Layer 5 of a small transformer language model trained on English Wikipedia (15 layers, counted from 0, width 96).
A neuron adds its activation times its output weights to the MLP's output. To switch it off is to set its activation to zero at one token and run the rest of the model.
A neuron's activation on a vector x is squared ReLU(weights . x), where the dot is the dot product.

Input weights of the MLP neurons that the questions are about. A number n stands for n times 0.013.
n0: 10 40 -48 -6 -62 33 -16 -61 22 -18 34 -18 -8 -58 -16 44 -14 -4 18 18 14 57 42 19 5 2 -3 26 -15 5 2 -28 -20 10 -1 -22 -11 -5 -14 24 -22 7 -30 -26 15 36 -5 -6 -20 14 -1 -3 36 -35 39 -9 63 34 -32 3 41 -38 9 -5 7 -20 -5 -7 -6 -27 -4 -1 20 5 -23 37 45 4 -28 -6 21 41 16 -12 37 22 -16 -19 -2 -50 -2 5 2 -4 14 -30
n14: -39 39 -6 35 -23 -17 6 18 -2 -6 -22 -19 14 9 14 21 13 16 3 22 -30 6 -13 -14 -3 25 43 -26 23 -5 26 37 -6 13 65 11 -13 -26 20 76 -58 -20 -20 11 3 13 -23 -8 -23 -31 -53 41 -47 21 30 5 23 -32 -5 22 38 12 25 33 7 -25 -41 -38 14 20 0 45 -38 1 31 -6 11 2 -13 -32 3 -9 -11 22 1 -2 9 -32 11 -16 -12 -46 -46 3 2 -31
n60: 6 7 8 -51 -13 22 2 -13 30 16 21 -3 -39 -47 -17 13 -23 22 32 35 0 8 -2 -25 -24 -22 38 2 2 -16 25 20 -4 68 7 -27 23 -19 50 -10 32 -14 1 15 51 8 -15 13 6 -17 -24 0 -52 21 -15 2 -34 1 -7 1 -3 -32 57 18 16 -16 29 92 13 2 30 6 9 -24 12 12 -11 23 -33 -44 -44 34 31 10 -27 -4 -39 -12 -4 -34 -46 21 -19 -37 44 16
n74: -26 9 42 50 12 -27 -13 -39 31 -2 -17 8 32 -13 -11 -8 -17 -41 3 -35 37 23 -29 2 10 12 -39 33 -17 22 29 8 -29 -5 20 11 -68 -4 -18 -12 29 18 27 63 -35 34 29 43 26 16 23 -13 17 33 -2 -16 3 38 26 32 14 -27 -25 15 -10 -6 -58 40 15 2 -37 -35 -17 -4 5 17 9 27 67 11 -17 -23 -16 6 -12 -52 3 -32 -22 -61 -37 49 -37 14 45 -8
n100: 45 -32 -14 -14 -53 8 5 -14 27 9 61 15 -89 -45 32 16 -3 -1 63 -13 -8 30 51 37 -9 -77 38 23 -18 -52 -37 -11 26 -44 -49 15 43 -42 11 -38 4 1 -44 -11 32 -14 34 -23 10 -29 -2 -20 39 9 -5 -29 -21 -26 -6 -1 4 -28 -5 -26 -2 -37 39 -27 71 -26 40 27 -21 -38 -12 -2 1 35 -3 -10 -14 5 58 -4 -32 -14 -34 -33 27 -5 -21 -9 -59 38 74 -14
n101: -1 -6 -65 13 -3 65 30 -30 38 25 12 -1 -30 -38 -2 17 13 20 26 41 2 19 -7 8 -11 17 -5 2 -13 -14 52 -5 -26 2 -1 -48 29 -15 33 -5 23 19 -2 53 11 -7 -29 35 -31 13 -5 -36 21 25 -13 -29 -3 26 -37 -1 75 0 -2 -7 5 66 41 -18 65 -20 14 32 4 -2 6 9 -35 -57 39 -12 -5 -23 -4 -2 -34 -50 17 -34 6 12 -26 28 -38 -23 -2 0
n123: -41 35 0 -46 -2 3 -2 8 -17 -2 1 8 -27 8 -21 -22 -13 4 17 22 48 -19 9 31 -37 4 -5 42 -42 60 -33 -74 2 -35 -21 63 15 12 -16 -6 15 6 15 -43 -9 -49 19 3 43 -32 25 9 -28 -12 -23 60 -3 -23 -60 10 39 7 8 19 28 -2 29 36 33 -21 5 40 2 -1 -22 29 51 -17 28 -12 -16 13 6 -19 -14 -32 -3 26 1 -5 4 -18 -48 36 21 -29
n152: 15 25 4 -30 -15 -45 -7 26 -25 6 45 20 27 -2 5 12 4 2 22 -9 -47 18 -26 19 -21 20 -7 50 7 9 -31 46 28 2 9 36 15 5 -18 43 34 12 -38 -44 12 39 22 -26 17 28 -36 -39 15 -12 -14 7 -12 19 5 -60 25 -23 -15 24 1 14 -39 1 48 -18 29 -1 22 -3 27 -13 -28 -67 68 -6 15 -10 -41 3 -35 -40 8 -12 0 25 30 25 12 37 -5 -24
n176: -14 3 -60 -19 23 -48 -2 -25 -2 31 -14 -13 -16 -7 20 6 -62 -4 -25 -41 -46 4 -24 -20 -25 -5 12 8 15 -6 20 -36 49 18 -15 -11 -45 -13 24 16 12 50 -31 -38 -15 -58 -24 -11 -3 30 8 13 -25 -45 14 38 -15 -37 -47 -15 5 -10 70 17 67 -29 -30 39 -18 15 33 -17 23 -18 7 -12 -3 29 -17 -4 28 -5 36 -5 -28 50 29 3 9 -32 -34 32 13 9 2 3
n199: 5 -23 -15 -63 -6 -31 -24 1 -22 16 -8 -30 5 -36 22 -27 -11 -23 0 -27 -7 11 37 -47 -46 13 -42 8 19 0 10 10 -28 -19 26 -9 40 -4 29 15 -5 20 15 11 -11 -1 11 21 1 11 -46 -11 -10 10 34 30 28 -10 -27 21 -40 -12 9 0 -10 -14 -22 51 33 44 16 -23 -38 19 54 54 -36 -51 21 9 32 16 1 42 -13 -1 -26 -25 10 -1 -11 -25 -26 4 -5 15
n220: -10 -17 41 -27 -13 -59 1 36 -34 14 12 -11 37 -42 -26 -30 -34 3 -46 -15 -27 53 9 -9 -13 -17 -56 -30 10 17 -23 -18 22 15 -29 19 -26 -10 -43 -1 36 -16 -15 21 -27 9 -28 -19 42 -6 -26 -45 -10 -7 15 41 -39 60 37 44 18 -1 29 -23 -63 8 36 -14 60 9 -7 2 6 3 3 -29 29 27 35 -20 22 -11 -35 27 -30 1 28 -33 -26 -36 -48 -24 2 -6 20 -6
n230: -9 49 13 -34 15 -34 -2 -10 -18 26 -28 20 11 -29 31 13 45 33 -19 -26 -43 -7 -57 -38 -19 32 7 1 1 -31 15 -15 42 -9 -15 0 -13 -43 -25 12 46 -29 4 40 -23 9 -25 28 4 20 36 -55 -25 18 32 17 4 6 59 -41 17 24 4 -28 29 -28 41 -3 -21 -16 -37 65 -32 -22 23 16 -57 11 -5 10 -14 -8 -47 -20 14 1 25 -27 -42 1 16 -14 -11 34 39 -3
n232: -58 -35 7 38 -16 4 38 4 0 82 -21 -22 19 -25 35 -28 5 30 21 -22 31 -2 -14 13 -21 -17 51 8 -16 48 -5 -23 -4 -32 50 43 11 15 50 24 -4 -38 -28 -34 4 -1 -45 -19 9 -55 -7 23 -1 51 -6 -49 8 3 -11 51 5 -12 13 32 35 -4 -10 -21 -3 39 48 49 -31 4 -18 27 -17 -1 -35 27 2 23 -14 17 9 -70 28 -39 -4 10 7 -40 48 38 -10 -20
n271: -28 16 30 -47 -5 3 -2 -42 -31 89 -41 -28 -11 -48 -22 -18 5 39 29 42 19 -17 4 0 -4 4 1 -21 41 -6 30 -50 15 8 2 16 26 18 -22 -12 0 61 10 19 -33 -20 -31 9 23 35 11 -7 -41 -44 4 44 11 21 12 -13 -3 2 19 26 -4 -12 40 -10 -10 -29 -31 16 -19 2 -10 18 -3 58 -7 30 3 4 -10 9 39 -13 10 26 -15 4 -21 67 -1 7 -48 15
n290: 1 -43 -29 26 -13 -13 24 33 20 25 18 12 17 -10 -56 43 19 -16 44 -51 -5 -24 -25 32 29 -24 -3 4 5 8 20 39 -34 11 -11 20 -9 8 -49 25 -30 23 3 33 34 -18 62 18 -20 57 -30 9 43 -34 42 10 -57 37 14 0 6 9 -7 -16 -14 -26 -32 31 -25 -46 -1 -22 19 -20 62 14 17 -68 -30 11 5 -38 -61 0 -22 6 37 -33 -1 32 36 12 5 32 20 51

Output weights of the MLP neurons that the questions are about. A number n stands for n times 0.0059.
n0: 4 -7 5 17 -1 -25 -4 -12 6 15 -6 -46 -9 2 6 -43 35 -2 -58 -6 25 22 -4 33 -55 -4 -3 15 21 -9 -56 15 22 -21 17 -31 42 12 -24 14 29 40 50 -10 13 3 27 -23 69 61 13 -2 -38 -32 -34 -5 27 6 -6 -10 -2 12 -53 -21 21 -21 -9 -17 -42 51 -21 -35 -40 -11 -4 -61 -38 -16 -12 -25 3 26 -13 -51 -9 -26 2 25 -35 12 -24 26 32 -1 18 -16
n14: -14 -8 15 35 -18 8 -20 50 1 15 -20 -28 8 1 3 24 15 -44 -52 34 45 -2 -41 67 6 19 -1 29 46 -21 33 -25 47 -16 3 -16 4 50 -5 18 -14 -5 -16 -25 9 10 -15 40 -23 33 0 -38 -16 -15 -10 29 8 -44 0 11 17 18 -22 -7 -71 5 0 -56 1 -4 12 9 4 26 25 -23 12 39 -81 -15 30 -3 -20 -24 -24 -60 -36 -11 -9 2 -2 -10 -2 -23 62 -40
n60: 11 -4 -12 31 -12 2 4 11 12 -15 -13 -41 -30 12 -18 15 -1 13 -9 -19 -10 -7 3 9 -33 -10 -8 -3 0 10 -4 2 -12 15 3 59 7 -35 -54 -67 8 -78 38 24 16 -34 -8 3 -25 -38 25 11 19 22 14 -13 1 12 26 49 9 6 20 20 -48 -63 -14 -47 18 -50 3 -21 32 55 65 -25 7 -47 14 -30 -26 13 19 15 -31 -17 2 -23 -16 40 -2 4 -38 -24 -26 -7
n74: 36 32 -30 17 -43 -4 -35 -4 -12 11 -5 -31 -12 12 -10 -30 -30 6 -3 6 -54 55 -5 -51 11 9 21 27 -12 -16 -10 -27 -37 3 -12 -39 -40 27 -10 21 -28 7 -30 4 49 -56 -41 -25 -8 15 42 -31 26 -7 -21 -24 2 57 -57 -5 -7 -27 4 -36 -6 12 21 4 29 -28 32 -1 52 -48 -17 -54 -36 13 -83 -33 -11 5 -44 -37 -13 -39 34 10 -26 51 39 -5 -56 34 -58 6
n100: -39 -37 19 14 -36 -18 13 37 -7 12 14 12 -18 -35 -12 12 -14 -40 -4 25 -32 -21 -4 5 -8 25 79 4 9 6 -78 -27 -42 20 42 6 46 -33 33 -50 8 42 4 -21 -16 -43 -11 22 37 20 4 -16 -71 31 -40 17 -48 -23 -9 4 40 -55 11 -7 -14 -62 -10 14 -8 -3 12 -20 -3 -92 -18 -12 2 28 18 4 32 -2 36 -52 -41 -14 14 16 -14 -56 -14 59 7 -2 30 -15
n101: 24 30 36 -22 -41 -13 -24 19 6 -21 -45 -17 24 18 -1 -24 -25 8 22 -27 35 -19 20 6 -27 -28 4 35 4 -36 30 12 -9 -38 -29 -10 -3 54 29 -5 4 -4 -34 38 -48 28 39 27 -33 -10 9 -8 -44 20 36 -50 -17 25 -15 -14 88 -8 28 34 -36 11 -5 -16 9 -15 -5 -5 25 61 24 40 -6 -37 -50 14 29 -29 -40 -16 19 -52 -4 11 -12 -15 -1 -13 -28 -13 -1 -19
n123: 17 17 -15 0 5 39 8 -28 -19 -48 -28 59 -4 19 6 21 69 -12 38 50 17 -55 61 72 -14 -21 -28 14 -34 -12 1 -20 25 -17 5 19 53 -13 -24 -22 45 -10 46 9 -46 -55 1 -13 -6 -17 -8 -18 -40 8 -70 44 -6 26 38 21 15 -1 9 2 -5 -19 -1 -34 22 7 4 -7 10 -5 14 -7 45 13 -35 -38 19 28 34 -1 -35 3 1 30 -8 5 -16 -46 -82 -18 -4 -14
n152: 1 23 12 32 16 7 -38 1 -12 -34 29 -17 -17 -30 -3 -23 31 -2 -19 -75 -29 0 37 -1 -6 -23 -4 15 -5 -15 0 55 33 28 38 47 55 -28 -3 2 -7 -3 20 21 13 27 10 -43 28 -39 -4 3 2 -9 -46 -26 10 3 -9 -32 31 13 -33 6 17 -17 -11 -11 52 -16 -32 -3 20 -45 48 -14 -6 2 54 9 -15 -54 -34 39 -4 -59 -19 -5 -51 42 -11 39 -57 14 -7 -5
n176: -10 37 15 36 59 -12 76 25 47 7 56 21 -36 15 55 -13 27 -3 -57 21 13 8 0 27 -18 -55 -28 27 6 20 19 -24 36 -4 17 -33 -14 13 20 28 -12 -1 -27 1 9 -10 20 23 82 0 -33 16 -19 -37 -30 -7 11 -11 33 5 -12 5 -20 -16 56 13 59 9 -31 -40 10 -15 73 35 19 23 17 -49 -38 41 -23 13 39 11 22 -34 62 -41 26 -9 -11 3 -20 1 34 25
n199: 14 -8 34 -8 -33 -28 65 -53 -33 -34 -10 -52 -19 -7 18 -44 8 7 -11 -7 -7 -10 -31 -20 -14 -9 45 36 21 13 64 -44 -23 36 -24 -58 42 33 -3 -6 49 20 10 -6 6 7 9 17 -36 22 -24 -22 -20 -27 -8 -7 38 60 10 36 16 -25 -7 -46 -4 -3 22 15 -59 -3 -6 18 2 32 -13 29 56 -18 -43 13 9 16 6 2 40 14 -11 -21 62 33 -22 -12 22 29 1 -4
n220: -7 -8 -2 5 26 6 -33 23 -5 -40 -17 15 13 -17 -12 -43 -23 52 3 2 -33 -18 -24 14 -7 -47 -25 0 -21 8 8 -10 9 39 17 42 24 53 0 14 -21 -1 -12 -6 2 -60 -22 3 38 9 -6 11 -15 35 44 4 -26 -74 65 -36 49 -7 75 -33 -24 -53 78 38 21 16 50 21 4 -10 -9 15 54 -24 22 7 -13 11 -11 17 29 15 11 8 -19 42 -22 -10 -21 -9 8 -20
n230: -30 41 -6 18 32 -22 -47 -11 -3 -19 42 4 31 -22 52 -3 32 15 -17 -39 -34 2 -11 -18 -20 18 -46 77 11 13 -36 19 -25 12 -1 -4 36 -7 18 44 -16 -40 46 -15 -2 20 10 48 27 7 -45 -33 15 -30 -37 43 -5 42 -31 10 58 -1 -42 -23 40 -31 -1 -40 -25 -19 11 -28 43 1 -2 28 41 -10 -16 -2 28 -34 -11 -3 5 -5 27 -14 1 41 -18 11 -22 -13 28 23
n232: -20 -8 -14 20 -30 -28 -14 -1 -58 0 39 -8 -3 -34 -29 21 28 -9 17 27 7 49 10 -31 3 66 12 -9 -22 -9 64 22 -21 -7 20 33 -7 24 -8 45 4 2 -10 8 22 -62 3 17 23 56 -26 -5 -4 -8 -57 -10 -12 -61 -13 31 -18 -1 27 -15 31 47 -61 11 22 -8 -19 28 -3 -9 -38 36 23 22 3 -42 39 42 39 -27 -3 32 45 -24 -56 35 42 7 24 -40 -24 30
n271: -22 16 -13 -41 2 0 17 6 2 -10 -26 -9 5 13 -3 11 -1 -38 -24 -45 -36 11 7 76 -1 -1 -3 -12 10 -4 -24 23 19 -31 -16 67 52 3 0 -6 -9 -1 18 -18 -25 -20 47 -12 18 4 -7 16 13 -56 40 1 -19 -57 43 2 6 -17 -3 -22 30 15 -2 25 9 31 24 36 -22 -11 -36 -3 -16 -19 39 45 6 6 -1 35 -29 21 -18 -49 42 -11 -28 3 12 7 -2 -59
n290: -39 -27 -20 -47 9 -31 -4 -25 24 16 21 14 -11 -45 -32 -23 -7 15 -2 -21 -13 44 -12 -38 69 36 1 25 -33 -19 -28 3 -6 3 73 -4 -45 -42 9 18 -12 3 -57 11 -13 -76 28 34 5 39 -14 31 -35 -15 94 14 -16 7 -72 4 12 27 -19 -12 13 -5 -37 -8 46 -21 -14 -52 -15 -18 -7 -6 -4 -17 2 -48 27 73 1 27 -21 -2 20 -8 -6 -29 -11 74 -30 -19 -30 6

Each question names a token from some text and the token that comes next. It shows the vector x that enters the MLP there. A number n stands for n times 0.05.

Then comes g, the gradient of the next token's log-probability with respect to the MLP's output, scaled to length 1. A neuron's effect is roughly proportional to its activation times (output weights . g). A number n stands for n times 0.0039.

" NCAA", then " double"
x: 1 7 7 -1 -6 12 46 -9 26 20 -10 -23 -34 37 6 0 5 24 -30 -24 -10 -18 7 14 0 -31 3 -5 -9 -42 -7 -15 14 -27 13 5 -6 -6 4 -3 8 -1 -4 9 -1 7 -14 -28 -30 -17 11 12 -17 -16 -16 8 -4 0 29 7 -9 20 -19 -40 -12 -18 0 8 -21 4 4 -28 63 -6 -25 -1 17 -39 15 3 11 19 21 38 -25 33 -56 29 -22 2 13 -3 -11 -18 2 8
g: -43 -12 9 20 -14 -5 21 10 -35 35 18 -5 -9 36 -22 7 50 10 10 27 23 -3 -2 -17 -10 -60 -8 -17 -56 32 -32 -27 -31 23 -41 38 -21 42 19 29 -9 24 -9 -7 -3 6 -13 -8 10 13 -40 -32 -44 14 -8 18 52 -45 -40 9 16 27 55 -11 -6 12 60 14 -22 37 -46 15 44 7 3 -24 -14 -4 -4 21 14 6 16 -54 19 -8 5 7 14 -21 -3 6 31 25 -24 23
Which neuron, switched off, lowers the next token's probability most? n100

"7", then ","
x: -11 1 24 12 15 22 17 -4 -6 -13 -3 -4 -13 43 -23 -17 34 8 -31 -15 3 -28 -43 -2 9 -20 12 13 -6 -38 -21 -29 -5 19 7 -7 9 -3 -4 -26 -17 1 -17 21 -23 -18 41 -5 5 -31 24 19 -18 -15 -42 20 19 34 -8 -6 -2 4 -3 -33 8 0 29 -20 25 -1 19 -41 34 -24 -1 21 24 -11 27 -8 14 9 13 22 38 -6 -26 -6 -8 7 17 3 -11 3 3 -38
g: 0 34 39 24 -5 -29 25 -42 -45 -3 29 -7 -22 16 27 4 35 3 -7 -31 -3 -13 15 45 13 37 1 15 37 9 -37 1 -8 -14 -10 12 6 26 16 -30 14 -8 6 6 -41 3 42 54 -19 61 -1 2 8 0 -58 -17 4 -1 20 26 10 -12 -20 0 33 -7 -14 9 20 -19 41 -40 -49 -3 19 1 -1 19 7 31 -6 -12 -26 -2 6 -9 -6 -16 -3 -78 -51 -12 18 -40 -16 71
Which neuron, switched off, lowers the next token's probability most? n123

"---|---|---|---|", then "---|---|---|---|"
x: 4 35 44 -2 -8 -16 9 4 4 7 25 6 31 33 7 -8 -13 -6 -6 7 -25 -10 -40 14 9 -27 -11 28 16 -32 32 -13 9 -13 17 -20 18 4 18 -24 -24 -2 -14 25 29 26 29 27 -17 -5 -6 -4 -10 8 30 19 11 1 0 -29 18 22 7 7 21 9 2 -12 -12 -6 6 -37 34 10 5 7 -2 -21 24 24 12 17 24 1 8 12 -51 -17 -23 -18 36 2 1 11 -16 53
g: -20 45 -2 -27 -27 -47 -37 -2 2 -10 -55 58 47 -15 -19 -16 -9 -16 -21 -21 -2 13 5 30 43 30 -13 23 -25 -44 -49 1 6 16 -32 0 -16 -15 24 30 -4 -21 53 -13 20 29 -14 -4 25 22 9 -14 -37 -11 3 -17 21 20 45 16 46 2 -32 -21 -8 -22 1 -37 -1 -20 -17 60 26 38 27 14 -10 -24 -21 -10 -14 10 14 8 -8 21 -19 -15 0 -27 28 55 36 -14 -31 -32
Which two neurons, each switched off alone, lower its probability most, in order? n290, n230

" |", then " W"
x: 5 -4 0 3 11 2 51 -39 13 21 23 -16 -7 29 13 -17 0 0 -25 35 -4 -12 -30 -7 -16 10 20 14 32 -31 17 -27 8 2 -10 3 5 25 18 -18 5 5 -10 -12 10 57 44 7 -7 -41 -27 -3 -36 3 2 6 3 18 -13 4 -7 -1 -14 -23 5 8 18 20 -46 17 11 -38 10 -8 2 -23 16 -13 13 1 34 3 0 -20 -10 20 -21 -16 9 52 -6 14 -6 -12 -9 -11
g: -17 71 19 -37 1 -25 -3 36 -19 25 31 27 -41 8 -37 27 31 10 -6 -8 33 10 34 56 24 -24 -29 38 -16 -18 -37 36 -11 -23 8 24 20 33 3 25 6 -36 28 -13 37 36 6 41 -37 -13 18 -10 -19 -15 16 13 -2 14 -29 44 -15 -6 7 -33 -21 -37 -6 -52 41 -21 -23 22 23 6 35 -18 -10 9 24 34 -55 -8 -30 -22 -10 31 16 -29 6 4 -10 16 1 -14 -9 -20
Which neuron, switched off, lowers the next token's probability most? n60

",", then " "
x: -4 5 12 -10 8 -16 28 -35 17 16 9 -5 19 21 -18 -16 40 -34 -30 35 7 17 -2 -10 8 -16 17 16 12 -23 21 -21 29 20 -10 -27 14 6 6 -7 5 0 5 18 -25 40 26 9 17 -45 -7 24 -14 -9 -14 32 28 2 -27 5 -10 25 -24 -30 1 1 -19 20 -48 6 -2 -15 17 3 1 -4 -1 -12 15 -22 36 16 27 7 -23 0 -18 -14 1 51 11 -6 -17 -10 -6 -32
g: 48 -13 -8 1 -7 -5 -11 -65 1 -20 21 -33 -17 -4 29 -45 -37 43 -24 22 -28 -5 -24 -13 -32 16 15 -21 66 -7 36 -34 27 38 -16 -2 -3 1 -8 37 -28 7 2 33 10 -8 52 -39 11 -46 0 1 10 11 27 -13 20 -13 -25 -6 6 -1 7 4 30 22 45 67 22 -9 8 -19 -17 -10 -13 -5 1 -13 -46 8 32 -3 18 51 41 33 -32 16 3 32 19 25 18 -3 -33 -29
Which neuron, switched off, lowers the next token's probability most? n199

"4", then " titles"
x: -21 17 18 8 -13 16 24 23 -24 2 12 -9 -35 37 18 -25 16 5 -46 14 -17 -12 -25 0 10 -7 20 -15 -11 -43 -1 -24 -15 8 -6 -1 32 9 -2 -23 -33 8 -32 10 7 9 13 3 22 -34 5 19 -1 -2 -54 -4 1 23 23 -11 -16 6 -3 -39 36 -14 7 -10 4 0 9 -38 28 1 -12 14 29 -22 37 3 39 11 2 16 6 -1 -13 5 3 5 14 36 -20 -1 -9 -27
g: -44 24 -2 -41 6 45 40 37 -10 19 -8 1 -15 15 -18 14 -32 -38 -31 -25 2 1 -18 12 -8 -17 28 25 23 7 39 45 47 -26 -13 -1 -42 -23 28 -45 30 1 33 -20 -12 5 2 18 -25 19 -5 7 22 -74 -11 -3 -18 -5 -6 61 -26 -2 -14 37 -22 25 -50 -25 4 -29 10 -43 -25 0 14 3 -25 -31 15 11 15 -35 27 25 4 51 -32 25 22 -7 -7 -15 -12 -20 -45 -7
Which neuron, switched off, raises the next token's probability most? n100

"lic", then "ki"
x: -2 32 48 -12 17 6 40 -21 -14 1 29 -67 -7 40 -24 5 0 8 8 1 -33 -4 -28 -39 13 -2 23 34 -15 3 2 4 26 4 -19 -10 32 11 7 -11 -9 -20 22 3 1 4 -16 -10 -7 -4 34 18 -3 -9 -3 -5 14 0 22 -11 -4 6 -8 -42 -28 9 25 7 -12 -29 -1 -24 0 -20 -1 32 7 1 20 15 0 -17 7 37 19 21 -7 -12 14 11 35 -16 7 0 -34 -5
g: -16 9 42 -7 -9 -21 28 33 25 7 -12 -38 -10 15 16 11 -75 -36 18 -6 -6 -24 -18 15 -23 9 29 -54 -21 -7 4 39 -37 15 39 -11 -33 14 -33 -37 -53 14 -35 0 -14 5 -41 -32 2 -15 -25 -30 0 44 31 -9 31 25 -2 20 39 5 -31 30 -3 2 34 4 -9 9 -34 -7 45 8 18 -1 -26 -30 -19 -25 -18 66 -6 -8 -32 -20 -29 -1 -14 -45 7 37 12 -5 25 -10
Which neuron, switched off, raises the next token's probability most? n230

"dependent", then " Liberal"
x: -22 9 29 2 21 23 59 -12 -9 14 11 -30 -23 49 -19 3 -1 31 -5 8 -14 -36 -35 -23 21 -7 -1 37 -1 2 2 -13 26 12 -11 -16 25 0 14 -20 -25 -9 4 6 -12 1 19 46 -19 -14 -6 4 -22 -3 -13 9 -3 -3 3 -19 -32 31 -15 -6 -5 0 3 -19 -3 -35 -19 -11 -2 5 16 12 4 4 8 31 20 8 -1 32 8 -37 -6 -2 10 -32 9 -17 -23 5 -26 -49
g: -42 -26 -19 -16 -17 -22 -11 9 11 46 -6 34 20 -35 0 -4 -8 46 -18 -41 -16 45 29 18 8 -12 -29 49 13 -25 25 18 31 -10 22 8 -14 -12 27 37 -13 -13 -30 18 49 34 -36 0 -25 -7 8 -2 -27 10 30 -23 5 -12 19 4 -14 -10 -54 -31 -19 14 -10 3 -1 40 -13 32 35 25 -13 -11 9 -22 -38 -47 42 8 -36 32 -54 19 6 54 -9 43 -45 24 -20 21 -14 -2
Which neuron, switched off, raises the next token's probability most? n123

"8", then "7"
x: -14 -9 -17 23 -9 -1 0 -22 3 -6 21 -20 9 56 -17 -23 28 15 -39 -5 -31 -5 -47 -31 3 -15 -18 -9 -13 -41 -26 8 24 7 -10 -14 33 -12 2 -16 -18 21 -18 -12 -5 21 28 -3 -10 -29 6 14 -11 6 -51 -4 5 13 20 -1 -16 8 -1 -20 14 17 12 -15 1 4 35 -18 29 2 -14 18 19 -15 29 14 46 17 13 10 -2 7 -14 19 -10 20 -16 41 -3 20 -8 -19
g: 31 -10 25 30 -16 31 17 -33 56 12 23 -4 47 5 4 -19 -5 15 85 15 -7 -18 -21 -16 -5 -11 40 -2 5 -35 -21 39 14 9 27 -2 -54 -15 -26 21 -19 21 6 -14 -8 -45 -18 22 -13 37 -4 -10 23 40 -4 -52 -24 -5 14 25 -10 -7 35 26 -3 31 -27 -2 41 26 12 -24 -14 -1 3 -35 23 -10 -50 -25 25 14 -43 -3 -27 17 24 -8 43 16 -27 -6 -4 23 59 3
Which neuron, switched off, raises the next token's probability most? n152

" |", then " Oct"
x: 2 7 25 3 0 4 38 -24 27 -10 4 -15 -4 45 15 -18 -3 7 -30 -1 -6 -10 -49 15 -3 -8 -15 12 31 -19 16 -39 3 24 -6 -5 27 17 -2 -12 -11 1 -26 10 2 75 33 26 -6 -50 -5 9 -23 4 -7 1 -2 36 -20 -10 16 19 -22 -44 -14 15 5 -4 1 -6 14 -24 23 12 23 -16 13 -6 8 -6 36 3 -1 1 3 -7 -19 -30 0 13 -1 1 -8 1 -18 -19
g: 7 3 -4 15 2 -16 14 24 -31 0 -4 12 -24 24 -42 -5 52 23 -41 42 -56 6 -22 -1 -10 8 2 -52 -3 13 -44 44 13 27 -2 0 31 30 10 -12 10 49 -14 -42 -39 -36 3 20 -6 -17 8 40 11 -7 -25 -3 1 -3 5 -2 -32 -4 2 63 15 -37 12 -27 12 -40 7 21 -56 -60 6 -22 30 23 5 11 8 21 -21 18 20 20 -4 23 -45 14 -17 61 -29 6 13 -34
Which neuron, switched off, raises the next token's probability most? n101

"y", then "-"
x: -14 -12 20 -5 -4 31 14 7 -9 7 -7 -28 4 1 4 -31 28 17 -12 -10 15 6 -6 -16 8 11 -22 30 -24 -10 22 6 5 9 -7 -48 38 13 16 -18 12 -7 -24 17 -28 34 45 37 25 7 -26 17 0 -11 -21 15 -23 -3 -26 -28 -5 12 -1 -37 -12 2 19 28 -38 14 3 19 4 -12 4 7 6 -13 7 33 39 33 7 36 -28 -7 -30 12 2 12 -3 5 -2 -29 -30 12
g: 12 -5 7 1 6 15 -3 5 -66 -47 0 -24 -41 -20 -7 -18 11 3 12 -9 17 12 -1 -28 -36 45 -9 9 13 -15 -29 19 -25 2 -33 21 24 -13 28 -15 31 39 -10 5 32 -74 -12 -36 -38 -9 -31 -31 2 -2 5 -29 9 9 -8 1 15 -45 64 2 -32 3 35 26 -26 -45 -2 -11 26 20 -18 75 -35 -8 -15 11 47 15 -33 26 15 -3 3 12 -12 -2 6 6 31 12 2 -57
Which neuron, switched off, lowers the next token's probability most? n199

"4", then "9"
x: -18 -2 26 0 -1 7 22 -7 -10 -1 23 -9 -32 31 -13 -53 23 -19 -13 17 -25 -13 -27 9 21 3 32 4 -18 -32 -10 -25 -24 12 -5 -8 34 30 4 -27 -23 -3 -35 -14 -4 -21 38 12 9 -25 -5 21 9 -6 -36 -7 28 12 3 -2 -10 24 -10 -28 11 -21 13 -15 13 -6 7 -36 19 -19 -23 7 35 -25 -1 49 21 8 6 20 -1 13 -6 10 6 21 12 25 -27 -5 11 -21
g: -4 -23 -21 -8 -72 32 -30 -14 0 -3 -7 30 15 -13 -30 20 1 -12 -5 21 5 2 0 42 -17 -1 15 34 -1 -3 -40 12 26 -16 19 -54 23 1 6 25 -19 10 -38 -10 -6 5 22 25 54 31 22 9 -37 -10 27 -17 -42 45 6 71 -6 -3 -64 2 6 7 -14 11 -7 10 -5 -13 29 -35 -26 -10 -13 4 -65 -14 11 15 30 -8 14 30 47 -21 23 26 36 -6 -31 39 45 16
Which neuron, switched off, lowers the next token's probability most? n100

"an", then "se"
x: -27 21 17 12 -5 12 21 -7 4 -14 32 -81 -5 19 -17 -5 -10 -11 -3 24 -13 14 -32 -21 -2 9 11 32 -30 -15 -11 12 19 17 15 -13 5 -26 9 1 -25 20 -19 0 -13 -2 -6 4 -26 9 3 1 -13 -7 4 -44 -6 45 -3 3 -4 0 -15 -25 -24 5 47 -4 -23 -1 -3 -16 -1 4 -35 30 11 5 25 18 23 8 35 7 35 -3 -22 4 -19 27 20 15 12 -12 8 -22
g: 8 -16 5 7 21 -7 -22 14 -41 -21 24 -30 -36 -10 -14 -18 13 1 -16 19 12 51 -45 16 -22 25 -21 -37 2 34 -21 11 31 8 13 -24 -7 26 -16 -5 54 48 27 -13 4 -8 -19 57 7 12 45 -6 -13 18 -59 12 -32 3 -2 5 -18 50 36 8 2 -23 -37 -17 -14 26 9 -2 -55 -27 -17 -18 9 -3 16 -40 2 -67 -16 1 -29 38 -10 13 58 -4 39 2 10 20 -40 -8
Which neuron, switched off, lowers the next token's probability most? n0

" from", then " the"
x: 6 30 26 15 -9 -20 9 -39 -24 -1 -4 -14 -8 40 30 -17 12 -18 -39 17 -4 10 -13 -6 33 -2 3 8 4 -45 43 -20 -2 -3 -24 -9 -16 1 3 -20 -7 -15 -22 6 -39 53 15 18 -3 -14 -14 12 6 12 -9 -20 -1 25 -11 -14 25 9 -14 -22 4 8 11 23 2 35 -11 8 38 3 0 -5 -5 -12 23 26 29 -8 -4 35 -45 -25 -36 -13 0 5 -15 10 -3 -7 -22 -14
g: -24 -21 2 2 2 -34 -14 16 21 -4 22 -20 -10 -31 -28 -33 16 -56 6 -10 -21 -20 21 -1 50 10 -35 17 -38 -6 38 -30 12 27 -32 34 17 -14 6 -44 2 5 2 22 21 16 9 -16 -3 27 -18 31 68 -34 -48 6 48 -24 -24 -37 21 -44 12 8 -10 11 11 34 22 -3 11 28 -7 -17 13 9 28 -38 53 48 11 -15 8 10 6 -40 -24 -12 52 -36 -13 -36 -25 -33 18 19
Which neuron, switched off, raises the next token's probability most? n74